Layer 2 of a small transformer language model trained on English Wikipedia (11 layers, counted from 0, width 128). Numbers have three digits each and are written without spaces.
In attention head 0, each number of a token's query or key is one row of weights dot the token's vector x plus its bias. A token spreads its attention over itself and the tokens before it by the softmax of 0.177 times query dot key.
The model reads these tokens: " from" " Al" "b" "em" "ar" "le" " of" " an" "ot" "her" "," " and" " th" "ose" " from" " J" "ames" " and" " Ch" "ath" "am" " Is" "land" "s" " of" " a" " th" "ir" "d" "." " A" "s"

Query weights of the head. A number n stands for (n - 500) times 0.00036.
q0 (bias -0.053): 352427604536486317177104788566480617601398769504639235496643654710425549385588260543423319505317452509624577624427526481272599293077700374612515424286348479602329331396161476446476597553395637378285354572462362555378651670582525743384679752492671459605328553435528634358388491324609542556438545780410621682567500321633355545605381667656460387423468336528220600505446731386582451788673
q1 (bias -0.059): 347278653585483443451597474414473500550438490564480581665507620391315507449642448617440429445433628490411503448426556410373521544373661586522622398445320558695465353410610455445605351422398650496351366540494321426448599754529339447555662526625451368562561611430235575393332581197473540582418401488511658570554504425538370559302409632398675414623657368485506631560282606550728437580564
q2 (bias 0.080): 575490701607323580637510483653774509220597441311546586537446524381607242467418402436644465775673460573308659674831637461420456533646658364496320695857644217251510662564464555358293244542639532475500571316425546427422241287617397612440548564311623533744679422424529322193540601339486565192569624496625811380544675585391566384576480356598234736624567745558637699509236330151410517430666
q3 (bias -0.071): 500490268466836207432601317489301436711728248642183386456412393292464374615553526930534583367618516612496560298232546577540371625443334653575571296191165600617656233531622659423626428403609500633577480630477415369612616717581527539811270489626277355216548504561379699627519217459505509720641299597566593342242381447469638437202603829406495288584561277316481540555741364862748496520346
q4 (bias -0.023): 509487305552517600525376402493283396564558230503416640503445436393460529470718527640678351431605619537394638468523472551678479547593555542438481458547406418614607484797453564512515398453355548609530599544540476355317532538534497526625391363575390327412472421488390531307447360561615521531513385500685542333654454347435477587019394506503439512559721585445497480576449517559727477478404
q5 (bias -0.009): 554542241559563338372568447459526614400497495577505331438401352519495541450545448411529648512514511452572564515595483595461593537577703394488389428388500471497412628522513500343333586500387607635469621477537478387459580476558414723548680616557459561372449565590460466505455487670458471480444583605477613407398523582563615577645500449531421486489452453465426529482606680539500519556568
q6 (bias -0.008): 636549493427500685736364426514457724485576561491462524567395487466307500487631537472519629504545510606643379620497612580451628713408666441653495322553470542773551389574355437512410528471401509535603562505363520450283570500361532468565333507609551530524468446605451489494479456389510449261452532370407733535483447303547335494480382503337635402534480329517376562256595497373497361281588
q7 (bias -0.075): 329695474407464332381553692417328524775209737613661217334552571703475689530467423445298449292355442322648407495298431500674645415166345542552714500176569623617391481268441478770683730496391447489423445807766265647459803660364577441428695472676562600441319451509530675518514481619495582772432625416238286468738403323427535558798552532491697186140439282456264271445773783710372473773634
q8 (bias 0.019): 279528243558410552402609405445470445414509593603548436376610462542636512575444494521437577460379264355298670572516373462549558369462342539386649533626617545303532732561701401525505470583494386427590584554517515507808439464540525393483447535483552397503602500538609591588602563585318397535512375470480415430451500613523478536528664310428542566568509590582621367633528523667423676513463
q9 (bias 0.051): 545628564491600430676797031539531379322684400429337511522527415362482346695437704444559630515552486773460463215612414622535468571826532593359404599643662641485752684805700492401473445410766317514619566500360686568644370156496556396421253446468550513391585406517460412700607589641325419372530342586645608309296433715299452474566482319362368570546402658585704500399484333668357613281188
q10 (bias -0.010): 541459421410399652580421459628537631405428366469543639584426569478425468482585400465565590438476462584554340588448648530444665830503555484595356454503437376576442537531393427505417435513500403424433736381334403413294648625306468480393577712484506539584461600589399510454381452389588465539480590550503462548484500571352357624450393522389434490565620345370495432518543531329515427505677
q11 (bias 0.018): 249564524469524627606878251306443320462554457587442555531486458327556464611416679539558462585483325551345607203468415448688267440670486632431512558491534639197744487818740691554461199683806584564666564620504633661627196418559496473459298020429414274315784439474463430605655451597272386517589350512721433342561321668366636339248691437336456512500342726629679321624404418712614496406161
q12 (bias -0.059): 347403471528608407407582187375239417541594375713331417476513586378545504609500512701486526346331581508397537290429395508400571674557358607458679331312329603693563394642598514536515640486525418474722504716515388438669561552521489512536290518741203350360417616508439458797545384374480419549512360579615500373511417382554512465383504600338605368584561437366485416496783284793808482497243
q13 (bias 0.025): 473516321388473674561661391482430362491449524550567630679561383503480646556375436600464470489393382327484488566615470513676463372457412559478522557543608626460534780676605350429525384485534402531742438402503555654701471500486361439645493562334527464485540538336586466429660582647519635531586308419450257417639468555432432522262436168441525390586540639517460507513303500472377564374477
q14 (bias -0.017): 539262731596481773548136695686541692521527529526468753709534429515372437467897332720571303370534470680469504657324656390593423819484461421636410564415461342739427332327347475424496563562456478416319430559409275357524587536441437660332547746584418364598319508364505451224176518470768607483314601314383823664729575442713528682333418376696576492383840406353184798440339485384632467664806
q15 (bias 0.002): 704345456484486482615591460467669513588442446587506528580483463651389427427321574447464706565410375503720280605541561564330537666486510545519633410490615584482449478323591390357553598585675421339589536619586456496331565462301527455515500736506442576319500619553473396527543528449689285645561572541482494527347600591370480378470630476426589576324593463564589454592359652374664710505700
q16 (bias 0.008): 466406515447447676594594517560492586435652362532483606558432376491595456529552512522416529444526536575371495442460547683540488606490547320503502525474615469832450530608374530587554429543601418572579791442418414472456495573476610494449423583603382491414593435503303513404511565396317401436643398374444619587587491535624278456378535412355568457604454513425600653381466560445524435340562
q17 (bias 0.032): 470839344295611371610776213375271304554401622561542636558466527517670636624351666464731763207544306358283370136448420676875350468751327426535446547527758697542612667745414666748406376538848131483519580525374402700483409342546587378505263083670427511387409504719354531980662526905372337424610605381441206184728407529494468547291667200457614829494505681618470280377696500655306614342355
q18 (bias 0.010): 417620544244464588584367515538667513508571469593466738513344627831369284293258522250453500793578400570450396624549400662491371517341522536343287379417307461337607421482605326632376368443710492505531526449512656758597404599383663644318517875224852655472760567549608475555572793535300599766496383439561408721381528641531398421684456653373305439707430466357460791402629211473474428430444
q19 (bias -0.026): 643443294357580655452266528577673656541457496404516505552445479559475610300411437521558650622596436669684258763557425774419538533253420379664299540385291314450378275508353109562491668691479500487474557532534402660296580677545544344632728719478500696582510460508606490607523414411625496607536716468438448537489553496720391405800727556485582453487677414240308545460641500291510403400706
q20 (bias 0.002): 451558460455475457367497521649457507522551426436629570507642522568529628539484436421439358361307469441544547409343533451435557355464433497330563577471462443511415561498449534483533500393548407505539438487462410547687502506514476597385498457483642512659418423495575410397491567586405549597460544428434418472637510429557507530433500463586539623399483605441549392694423644538597536463567
q21 (bias -0.027): 393451358487425447472592432440493476458529620592350523474393396587632539473446619523571366444498577360364623521550538445479684505424455220444514474451498544569598306617530405405498412478447539580473462392641320583323473586573510378644538439507665364545618500523397427620619404485476493530500565550518518488582579495570441497460606638452505469497653391469415583581537605424641258491454
q22 (bias 0.061): 540634406555397554504768391351423190341513620586483349559487350419685416613331780296580691635508157487333404508728303496638419617686451541476406525789627334153792517701627550438395259726644487413668642439512662580690257229776535330492266364512603487472542521569478257618707625603333353261592594515533390309471533658491658441608576381399546638595522693473640289470630386490418473482362
q23 (bias 0.019): 589537634424542362371445732520516402473320691559691344363485387639481607493394565428369592509470289320488459557399538523540485262490370571458516529564612449422392640420404337537483589523612539543356434506459335864716602391340530471350689529396550533541379561402645517584559578741584391632432588471362229500627652589235474568795626344540511637307466554532311389419655679419310402630761
q24 (bias -0.030): 535475651450572514619272536532559591480546461341522676525394558434383445497719405564479354518552537571641482620483414559180711580360685638560423327290444413645421466369452444385459537463421475463494446497559531584399477553489402534382720767488546379550504565368695467367387460453632518521367476528455779497420541429487447568639424593636577435433577408486391665332465433423590441329630
q25 (bias 0.013): 308690467490474576473573488472316374658316781554584271587593373731362618468633427503584391301604413376600583469503613507703478230497244390591497605623563686424374590507476547606394500516399441656490450531503206449646503408488345584574493480604489647523283468588597420331530517582585530510392652519402294419747407370578564643479385294542428598328409644547420304724373786517377567608539
q26 (bias -0.020): 595480520397486623483236543518558707615548548406568396513449571662392442570513537352620530511728804574571521580439488544378520334346586402463422532453321455390363365384350663649399573544424698507336408638509524258314532631567521419664246607446688566455460424703507720536454411500425494540577417497525519500417532588575360555592425702627373444531463360584426658562470490508582348438464
q27 (bias 0.001): 488615474388698463397575414334503350427435589512469538372609526251364590654631457255476471555416402432713586549536482562494553663657421574641540460536632678440470426563709632468430623511460478571612541497438465535640511455408411669612564414549560542509593566488468504445548494395453439288522476429524407448411524497331607581770553497343669303637423472693506382402549487430410469323567
q28 (bias 0.063): 477618217352541313600950167527370327297500353495486730433459580454500547677299616322517581364397350321290559202664336445763257441728419542362459667649824482396663814682554621566638411504770268630871695346468618548470194249367504312257456220434419746410654468435441420594661660666359293569595622552500290469630563779449524400471627348574509595474311796595773393607442562645374470388320
q29 (bias -0.018): 612421582468444674627153758689644753504532277417569595744431530613335540471822462518553496399701641627541272616350581423479496521295686447551381464352427519593418520401094639474538452471387592469297628448283394313262648724458549688478542663508668496553500572567554617284340344431521576539383622353523715646522576334487385646355319686645532581461500272387303724434466465396536507473740
q30 (bias 0.050): 593430495731369547567636321495632384299611319277325679641654518541527352654358626400577444865456394674277545394616549402487382535650564574410482619775548428285700440654680295239457340492600475398551600238537727658567348461645536642539377368108459531640776561368557331444685534512409653299470315543486457409448528383455690372313391492473437597829482661596695500753181302316579550361413
q31 (bias -0.018): 807297770595555657673193739696523682480706349554396644530385603477414239389695309541511557725581467851445747551434549378408450598516711472475337315374219375658385534354370504480594534473532547411356460671500511500505607630421664622508319708620518371484511405366509603432297466395767504454603313457611919808336467594477303608438271589441363469519478307434340857311440375369686602536628

Key weights of the head. A number n stands for (n - 500) times 0.00051.
k0 (bias -0.095): 500370594494493578478455571328440468524336587543513512519524441466503541480615537519639524290429510404409557588449500437697403405503382418561612538457592399786473491390353620658579634661473456417415426579479222457470454276561441478488597496576466425473162503503559314518381488583600473406371623532266506559926643419547728592571550322590584623246493696548488358464441762399519560638626
k1 (bias -0.080): 588552459563402557490516613395432467633255484422479430521475488503522554500682513557528531251567484519467480485489452544689548432495430445517544506484540472740541521506394619472608648612436423428397549551532151520387478366633409343445543510675353454511236513558593417631307423570728382428369583484275473450870593402526597608573564447635586505272584582616494405436455706466563568590528
k2 (bias 0.078): 397510490506476491517476554554627699500649443593583559484327473514510405369506406539434425784521469530589570443638372507246344523365680552503525484347310431376483481476472396432470440291463569542568559500586832607627515801405574635518467559296670559476742556355497676405488544440396539610576365567650551618131556515490380449415469653342349517712401361354442624539557256480492500444461
k3 (bias -0.081): 607489567532522484479496462484369366619433522432401426486594489459522643547690526719476470195539553577545366472243587400805601547636410443456473598416686619661466605601476608542709535618496483316477561511487195393308600362626487429435504391679328471500181402691464470654358438632564427429279512369271489337825352538601693560590507421487577510270588351604557388295539697553611577506410
k4 (bias -0.099): 626600626549517566581482477439396348439384421514479607407547493493451338385548517442542441329407470626520467484525580556640451606424470508522436460570640500537547379544538483500575514667505408487489417568469460382424491372624420491571486446489473478546384357579462601574431681601578419449484562479338479427696559506537436579388495511534493523388430561498522510417515683543527384510414
k5 (bias -0.033): 440390591515575509561529524491502533446599462533588399523504458445382581408472474391572437468438455560479415523543493446535555478545535541471493652540538500690482563522590543495607686542516383465526521429551616359426495475550470467433516564514616528401521457450543482532520479539455495408483583431491565606554517576415521483463541507462494569576502546478417416506559422550575453481399
k6 (bias -0.025): 461439505495454574544566633644474534640404381505490601450548430503437581525458568651426507375496477328451427545476498367566581438558551667604547502440572592582513393508552507578519467533487460456462471454466393441585535415517538374447475522582266589439396393417443598433521314430614486588507724470401476615607442596459473610524553374456455504390502533457429456517478601420393465598701
k7 (bias -0.073): 555447600506500417457520464375481442546384548444476474580594459392519567604488564519666546217366553395392483485470590574609568459621308417521497445687581520549412543452418622525569542708490488517517450507406330390436374071588472463517572560557377415517322497547535306611356554638606497338339619525366579441915703486546615527537594414573579597297522703717520350522486766488524569541488
k8 (bias 0.039): 435462490468523480485586445514576438445649430476451397453479508526454483646438500330498542735530545528488414423635467482393614477544625521443487505503301580394591502583555400407439425469513485612541535587486770643490601619412554544638485458434570525516734576434523503413502512472381546465617394616613569575334443496531416439470425686478478462621383464533488555530660442543552549391398
k9 (bias 0.077): 431582446382497413614531457558615551488668392552494496557490556497586475398463513434396488742595548606564442374555412560325460516534642503454347595493431494333486535635549394471403459402486519590541627423451788600393564830323653548509425401494524585401792546475461622426705397476409566702617241500636567571089345630425368490500416631343453425746411285411548578588559329586469367380474
k10 (bias -0.025): 577481424523465519602523550635363542524375549412565540453406466525488512507591404452583504334513535498437484551378564422576542418384421541534640498495594568529445539399508464500471677532532447515390429583440370508522432436512476371425567538537455622550384368457459293541422433518616414522516726420380390610563544398438517488479587437564576536273515604540449517460528497444408578603510
k11 (bias 0.062): 413622620459540408495555309425517532411619417409412539487587598513628381545441520462511506646509578641556374354503410629388493529506577343427319547327479585460577340626554460410451305426477603521590625536512683578319540764516593573616419363442473503432656489552412745485564460550375601645606304509645560337244319468627290487526376786517497346631487291424653622558479341525561409413320
k12 (bias -0.084): 540451625545479492448522379433400415542357518336416382497569526407471542546619574481544585336474546573391403467337489479704610584627446368424427593488622561635512556566553617505603553697557517377521523493368406588323531278581482415399598400790386578471276367587593358595500372558577466362422594467405554333657400526512574528563521421588553492479500452609567477374555652509634536465460
k13 (bias 0.047): 573539515502452478490605457495434410396498604537531449527518407549467495525425558442481518660493380543571466614615493472404485440478487659542630394593443412241544404490635365527498327437567500534542402574551757457568628566376424410536475630455462515557655561465527538480544540498375475377574382592643587357310516480362310483557490581445552456559418464422493498583554518558428531436468
k14 (bias -0.054): 637441466538514675478374514329503371482270615525545674571510406497269522500600503497633379291443417507459640465514497423621432569607469765586638500587615446518459443469517541571475601471503392510461363572429345475671447092503393536459595471467473526657297411494477123569438563527689382352414778500421340456583773389394663638536497416568576596332477772483506441575482676510458651511490
k15 (bias 0.021): 420429511489424455509540452697490483447537420548602548504394346519570502496485477448511512510575526475526370626539461421615521357443498427442627435534367612490514604466450473478503673537528466566468584535467401505452369435491378356424576483550544583583476374502567547643477504490529498519483642472609509558574536393449482379440647457510511541539565460531531458546478409474529681480387
k16 (bias -0.003): 528428516547527599496481437454434489667387346467472511461511438427498502537469500544491492475390532460419537570587516296537412445521520602521474635516492466595527528572417535433604519436475409491569478503553580457549504405470381541514564490609400537514481561521387418464523298486667506519572691657510414447392498449436639481472407546531485451472529422508482596572532463615447459598432
k17 (bias 0.008): 386571473540635328611583185541566391322771423511391509511527564450500352545308519368478709629486472481445445364683503572322585608575562571545366638579538524268531345707663464450432475259581468599664541450497743500470500424443577730534478437355550534469811457542515439615681536462478486612554338595695485429140556612407371359407408684281446480706300542510590407596527246616398404348263
k18 (bias 0.061): 494603503497553594562506584587428702678506453486535394556418626500651491457555441569508447500618554475565500515346500611437534403431600513432541450319397525564340623447302492443514317476484663516514566564511507474497613980425653631388458483525312543389581530503579716327560451403299511534488411484556521555484236481648542588524484500451427361589567196381461587479483506401637612443629
k19 (bias -0.015): 705411462509478601531490556595421560664485481590491311488264544500487583417656472536629480425520571166475511645389537500628535454532510487477492395519486517654481596427508557641514535560580577471481295401471288396588508445542231428497561466492433580435306288561577644433416420565497415488408700421366479544699556503369491602647748407571461437388581431592363469408483581344489560623714
k20 (bias -0.025): 469536595467514504525414418495556460446522609443526532439549416533527450570449470464553512505412507443467538539595523456685430554522491531639509587675618486420561441373562474449413554413535390510423473523506584571633450305498583571498570470399602462640511561422538348508511582529596385450456454659439461466384686450547547498558477496526500645509470695592458415565588521528442417454449
k21 (bias -0.042): 608438585543518476421620567556393467576405445482436359554456457449526523491644541462600492358486583431561486572422496587644570383504526534486459564392492517675509436574500629565531555648445533502466428535514382421415455454608305485596492507512542513531351458518481629477420473599477465436434479508442436552688493434540401564532524481627486474487564479511421515511479500490456534523540
k22 (bias 0.072): 295490482437535364503576530658587620381636525526457459507482614585465516452412430428506500847494529500464468454563383479266556579530599554458429444469394466299550305549629404454295340428564520638611544492576887556528506692361589597620445561343553524463776497506534655426669572431328556625639374485694600457112423582518278377514429715387428476788407348446525507571574207505482509389446
k23 (bias 0.019): 503394461444610510512518447478597449297623675571534493531500482512450533523264509454573474640364415389507599475662385518311411566583524521500483525692579385244449467444505386415388467401542519531557454523473698418626497294395573508627517580362598457571646415486506359518678616489500431495492494566619545617336708531279494419594435505400511637596433728465473471597597361428384528425431
k24 (bias -0.053): 505439474503480578409391623537420503606331588544575543524483464491450503475550523644526366337480471399568364596367454542610491572469457547461604471436472382577497545466463600560586688627446396418450445513490234488461564563544507381403533552617514539518347500536567494520438415503527439461396623415277473557715568444486617682566608346502548554322651515403421456484492734412526641635741
k25 (bias -0.003): 483464597577522449582477474413634378297579522531465544491638445484389506442448519449553575549431513515370610573763494534494509591622418590599462476785589533331616432438635417541426453449446447523467437645514727351627395144459525589563524497369475309542606408454451231624557558478497469443550562580656468424468702473415410432389403633454523529601310750513542467659580427613500430428359
k26 (bias -0.029): 445457508620345500511574631494453518646542550528432432547584492466609596532618467455525463370493469388606567534415562382572608543382467446490559503492495615647358550472405434580655518590363521451580500555427202430420553582619391563517479434536330492365292549548492641507480407461551525555490547346406474592688358395450627641436547368514384443391636410549488388420500582500555483664671
k27 (bias 0.035): 322515428381487553536425541547511627534485508550493533463484566474452556470383487723527484569557458464486419435368509577416580538445508455406452478470521564416570544590563471477639457586367560439459654354425609574477507679377577387608460539584650380470621424469485696461584435454396633441483378451549500527371430558510357359672585493484555538547614394443535510485452437445541644490617
k28 (bias 0.078): 371625441430448411567443366544601486451684363382483509420415558511591455522336496304443559786520561540473437386727497632201437475465571519510350448511497529217489351496590408458396417354534424572652561376580859406504436711387587591436450544396615543480842559476453554477668541398330546604622337554841570410121496579474415364468411693398479525822406408462593643664526293584466414401390
k29 (bias -0.057): 578522564549529492550403568507467531580297597479537587491591360490386488469625439537566382215483444370526581467451549459606484481462468530556631567478606489674448482381406503494583644445442452440517444640474183398672458280614517555489594535475351534549250544488469310594383545440843414459524771381203378446740524425451627737506607383581497511311522681508468388398500690464500575559602
k30 (bias 0.049): 450554384358516481564536590500583604597571469469553613530390546626485418448425475541370441777558455543570553462460461475295450491391550516435444473399369434395535485419518543454417352412519658523432509469582705646540432914479478497538494524385503546467753582409473727420642526486320547511588266559536503533207347468585245423503475674422506390671497243367452569521506386450469334347485
k31 (bias -0.056): 581552630522480658558382576475388424598242447521569609573416474443543566380627557675451384178591538454492533581215464477510413464560480551512617431323393530713453576457334489494591593514456438369444423441467199461434688550585465494401587493638369555515202527509484500421406422539670473527478718480295487573732476391597727658410419281538506560354530384463455413407482714482547537585610

The vector x that enters this layer's attention at each token. A number n stands for (n - 500) times 0.011.
0 " from": 544488528567520588644502505459434503545436521532517533602520480480461509494573475561465492208457437451483525501490490530589523548601476554574524545504589551700563547497477533442553415447561428507456456516541278498550467170491568521483505479572502538564372423472486466498558523467658454543494532395459513539652554484496536467463494262455495546477473720476512464555353638165425538467510
1 " Al": 556537516509499608557511497487483508611416538514476379491508472506503591467575477492542518328537512522412502482458497561663473480532516512491446666416552428657563552509390620563454391515579572412500542446489247486532415149457450478396523480530534636505304312535517465566535550521468449488476443476364457514629654480513516585477565311587531522464551664575407595449524655345395565465523
2 "b": 540513442560578579643470528504414569490504529494501456597512564584499543447537547415620551259583511563363493458470508445672565457571528405509453558464594517692537572447365543570554464538489471515410550419432228486504484220431457477440525441556465537466291459584527598507486473416455491506551551461398477473654540531538498445466488243601479618400480737607458465572478620417450542438553
3 "em": 436472504477571674591453548509473514537478474507527459547501534550489522490536559526422570195517546566325446491500520581632528445546479375474457488483605488702440511516451509458453458524638520573455470442423290492483410294450506490446477499629435441548362489567501514573495452631492449362593561517392522513714650533530603596501531230659488494422569674521383571488462637413398489458474
4 "ar": 497482541450581534553495577474418529469480497464443405595460537574563443539565563424598482333506513482440430460468581508731533485559528420431436516517516530667540580499309594583430477569414483500516517541467200449532399174470512470457492507471514569499288502553589555541533459493511424498490443479461604472795538527432526525516500239615519598440500674544453534449508647477466495491557
5 "le": 516466529493560560631503486559437555520527501508432404552459529492476444565586544555621534280441569597401498485534554391694534543581526452454442592551510560582469572411364604613477447522556539559504509505417157506492503264505524482418496458523441520443261495542566430501436520548460458500436568461362467480848647478510450461530494346586477661459492642495482478534383556414468481450563
6 " of": 547519536482458572660522425560440447494377482484477460477509492434494546465559462522542535243459496505456495490523504547674530552557510507495483605561551485622489523517447609537507436565482585561572497524559267528486430205512501457429531469691473560544320432473566467469470477446548470490428525459412491513653653547517440422446494248586443662458524684557562493443399635221596469493530
7 " an": 545488515487391553572485525504463416448542522503509502499415535512514450488761439517538526270565519518483475449467530543695402500557459486423407651563664548634445572447512461518474456414574525419573477499595342441466406176531457473440545482596434485550304491414534517559482510599517473422486516442368482494729661567515642543439549405606437560472490684506559594499463546311424500482529
8 "ot": 522532484462573579605440510497481436495563473400514432608542430535479467417607475470570563290582522483446426441419682492641619506539511414415471552543642491656496577441522504653488493503463512548597440480465313477531383172612455494491449456500478521562325551579462490523384481596576445457464520492396428444660565537538456562444509250593477621397534641592425470445506652485543473474611
9 "her": 554364517499530487556416520513412514502529510519436448479473508540532517499551507560671506270531445585406467462468540553602535424625453423401482604493585525681521571493385543487436467553454471512511476436447269467487511137483415447481564548489447581490305549587527542588476560534509408443491520511452520459749638621506497520515483262594521637469535684556444484464474572415416490555601
10 ",": 575474514502542481620495462461498400434457520479515422527546491498501496493539496563522517344490517512472516547503518439579488460549492405433470584547504523692495590559402535507498494560446655465473462430555326574542410261591488500485583469517431505547357475455522475520485512492524474402547476513404474471768727454517529486538514342517487632457514800569491430444341648178520524465585
11 " and": 564497511506449478683544420459448471487477506493492532499527563477518497537529481625594476276441467555459488525532470544583447515575467471483490536614580509634488559525452534465490467536520638458508499440515255482513376189540406485438631471532437510521308389483540493527501563472491563513477456488370482449661703500502563546525483313545532583471562726507465552452370676200503534508521
12 " th": 554498535569451461562461522493424376481495455465569494503494561538473523529505490506634433339597448576424557508488460478704463525543450458504368570584628440669524565579430492488543454576412385498512493505565400429570382202441518445482524486417492536508277377440530592572481521483512510474419491457381575454657659495434594567568498287536452679433518701564505575449447726424438516495579
13 "ose": 530508519425648505576429476465443508515467495525523520576396437409534470520614501574599518281495572534509414491514387466661499503578506562440444607621531481455556479524380553530456492601545440583531493522443223570489423263443513494402479498474531468500324449518566453477449538645543382555442495476445494422803734500439542516517490377642524591445469673579438482460424636314497538510537
14 " from": 579523509581493514603527439502423479425456532486518522495477501457481520487499450523541457213482506502450558460568445492639564587589477549502443576574588445562594559536422528460613436567483476483506489481526381490533393260485608526429555452573482556523335381421557466518437477496609502498461547438453480533662679519520537531481458224587468626424567728520522424482443590154528514416549
15 " J": 550666480496485616544451473471458502463287445434497485465498428551548466475481520439543487269611463560345487520560421451652508521521514520555433485488538434578543535531384554517439543618563519444483534446565259530511440154535512426519558492533482611571479356489531488598511531514590501469482479493426438410678745476492594591546523365526627578425489729462384522475512575384498512481481
16 "ames": 473476488585563439564462461503416446471337473511508516590445471463513491457558586507567516296483530485422473431544418483487608488628496523474522563659561514536555545584402647488426474587606537514480433511396303533466392219540428487451519591501478459478422462518501447523431572618579460597452538575371467453689697443509531663558513275546557621366480730508451455403419655378489556498430
17 " and": 567501502509449459676541406455465470474468515499502540484535571478507500548509480607591481290426460546461496524549464544569446518572453473492495521654595499593490552524450530470470473533514636458515504440505283486514365185528393483440640476524440514519302392467542476531496571474484569505480474489378484447648734512501562552531484328551541592468558738513470549454381682216486534500510
18 " Ch": 603559458519488581533508451482578465490443502418480455487462536627519519573477537415604485273565485506400474456456383553648459484488538513535476551519573469668492517545342547532402553589538504476475521468577239496550378093531392416479636519539479555571364416490526456569506494506516502475503463531516488502673681614452574541497500368529502639476484719425424505442547579366422488489489
19 "ath": 508425484508583583546482459474464502409530501481564481529502465534496501518527536512564520267466566593325506458518495541561530487598539486484387493534518488580568527483371451559514523544563451640517468448458308495534405175421538469512583490428479521529314417618551483537446498595526391495448606628489421496647612498475578624522541217685516562414589741527374395472529574386426535451479
20 "am": 474559495448574517488481465494470500504442510511577487606463522518559527559527514480538522336473534487393468403480533574581515458564463442409491545585501483654486483545355568533432467526580488539438432468371303471522450060491430474488544574511467471486367458578542449578490514509463414483501546505450592504632710522456571698572524254646531606399558748534425552430523582438438528464481
21 " Is": 603530536489430606511492525545406399400446541549587479437543382500507559461561471518480504365454529545424485417456562624535433565653539533493428480467618443465575574488383524531451442523540536444594487440546338488504423116503460431487554527481534581505356378630470467611524508490515423462446568516457440505622707572465500595493589285614610592425592635567449398457594532315473460489526
22 "land": 415459543467508555463429497453443493416438423448543529591492480463559473529617630430586542351403510507419511424533520489540649553648468481409480471557674435599506626455405472570468519594523440431574436451460350457491385194537476423444503604574518557562455483525497488555413524496560440441339574526466514528745724503485551548522535328573511600411431706560477359577450537374445576526590
23 "s": 507451541531516521572452463479458497454453520531512518539478451506486508426567533463524521298502552546439489518624570393556523472656434459508408482586474488566502596527412532587432386535608549396450524457419303482431434116475427541492490560487424560478374476618598483542464552581573463501573460544429425467717698477547493496438538320571504692364483735608491463501495656391491505494490
24 " of": 538528531482474537632516409567469433439375497480491484446520504420474558479516460478554532270429486486461494502576492543636534560561493519504485573640556480541499506515461598553482463575467565572592501534557334543484428170501492453433528471652453565564328447460575400486460482453532460471426559474468478508611724564499434407459498266587447704442538712562592479423429606245590466487528
25 " a": 529483528501448525534466512523440356367576549558557484470425527501520463557681450539562487372545500498525477478529531517646391543550491479417373590634626572519464513526445492567459464445561541421517482521518398473486428116539451489453528455498406497515266480395593486542496506547465497476497557430433517440720784528474598556450557430587455664406486696494638525487493543340444484437559
26 " th": 545498542575459436543460504493452367444507468469581504490505558530463533544482493465635435368570445569428557512526448474670475528555442458508374558638637431616518546578435484498523473575401371506517492510570453428566379177423499445496517490388487539523291379435538559574473527491498506464416518462428568459620711498420590564571502309528457705421508730567532560444468708444430503488572
27 "ir": 481486548467539587551521500512529543523511521477445494570532499511486429498565493504600528362456517480384405460577579609678521509516397428425396483586619460524488463411521523544337384484472528545573489535409395511536399158451488485507505432461542459512278448594537489548514463625527405372447589450468505452664731553430501611553462311621608614398596612618457605436525695432430487547513
28 "d": 444518538492583646544467525475404476468424502486503508464526546482523528407535546419588550271558482547273465470614555538657601471587438470557383410539628477487486507457413563591427450541524469469494451444380359469454471156381546504509542441532497579553400373567539512550458456480487478501527645483434511486605706496491604476537540313580541664403510730618545397498497515427553551499533
29 ".": 546476461552437587578506482450552466412330521540544442558590472505501457445540578487585486340485539531446493603583528516517549443472496450527464543755529448477505552519472476519431496488453543539435480482481383503481344206574457436574562517471495494543378504432621429519391482483495493458558562570413437483734803414497440597476514270521565599468558650524554533536416666256525480473501
30 " A": 557535526480464603497478540483502411408500549564477369498458518561552520513589472483550499413551450527423453518542451547608442519532498499467416550519583477589505504542393500549349463518568555416492517489505332534525463035537371508477556462460460545490319452460575429579555471527479461454509511492526513481681781520478616591448548431599587664455467735446534481427564507344427482452552
31 "s": 499448536525520517563452455480471491436458521528512522541479448504483514430554530447528519317499548544440489516645566386546520472657427470503412476612473487541500587527417521584429383525613542398460525458415332485433437104470429548497490563470425561487393481622601473546472555583572459505572460546444415468692716484542488487437541330560506703374483745608495462505501648394488506494483

Token 27 "ir".
Which token does it look at most? 26 " th"

Token 18 " Ch".
Which token does it look at most? 18 " Ch"

Token 31 "s".
Which token does it look at most? 30 " A"

Token 13 "ose".
Which token does it look at most? 0 " from"

Token 26 " th".
Which two tokens does it look at most, in order? 26 " th", 25 " a"

Token 22 "land".
Which token does it look at most, and with what share of its attention? 21 " Is", with about 20%

Token 20 "am".
Which token does it look at most, and with what share of its attention? 19 "ath", with about 10%

Token 30 " A".
Which token does it look at most? 30 " A"

Token 28 "d".
Which token does it look at most, and with what share of its attention? 26 " th", with about 10%

Token 25 " a".
Which token does it look at most? 25 " a"

Token 29 ".".
Which two tokens does it look at most, in order? 29 ".", 26 " th"

Token 11 " and".
Which token does it look at most? 0 " from"

Token 17 " and".
Which token does it look at most? 15 " J"

Token 14 " from".
Which token does it look at most? 14 " from"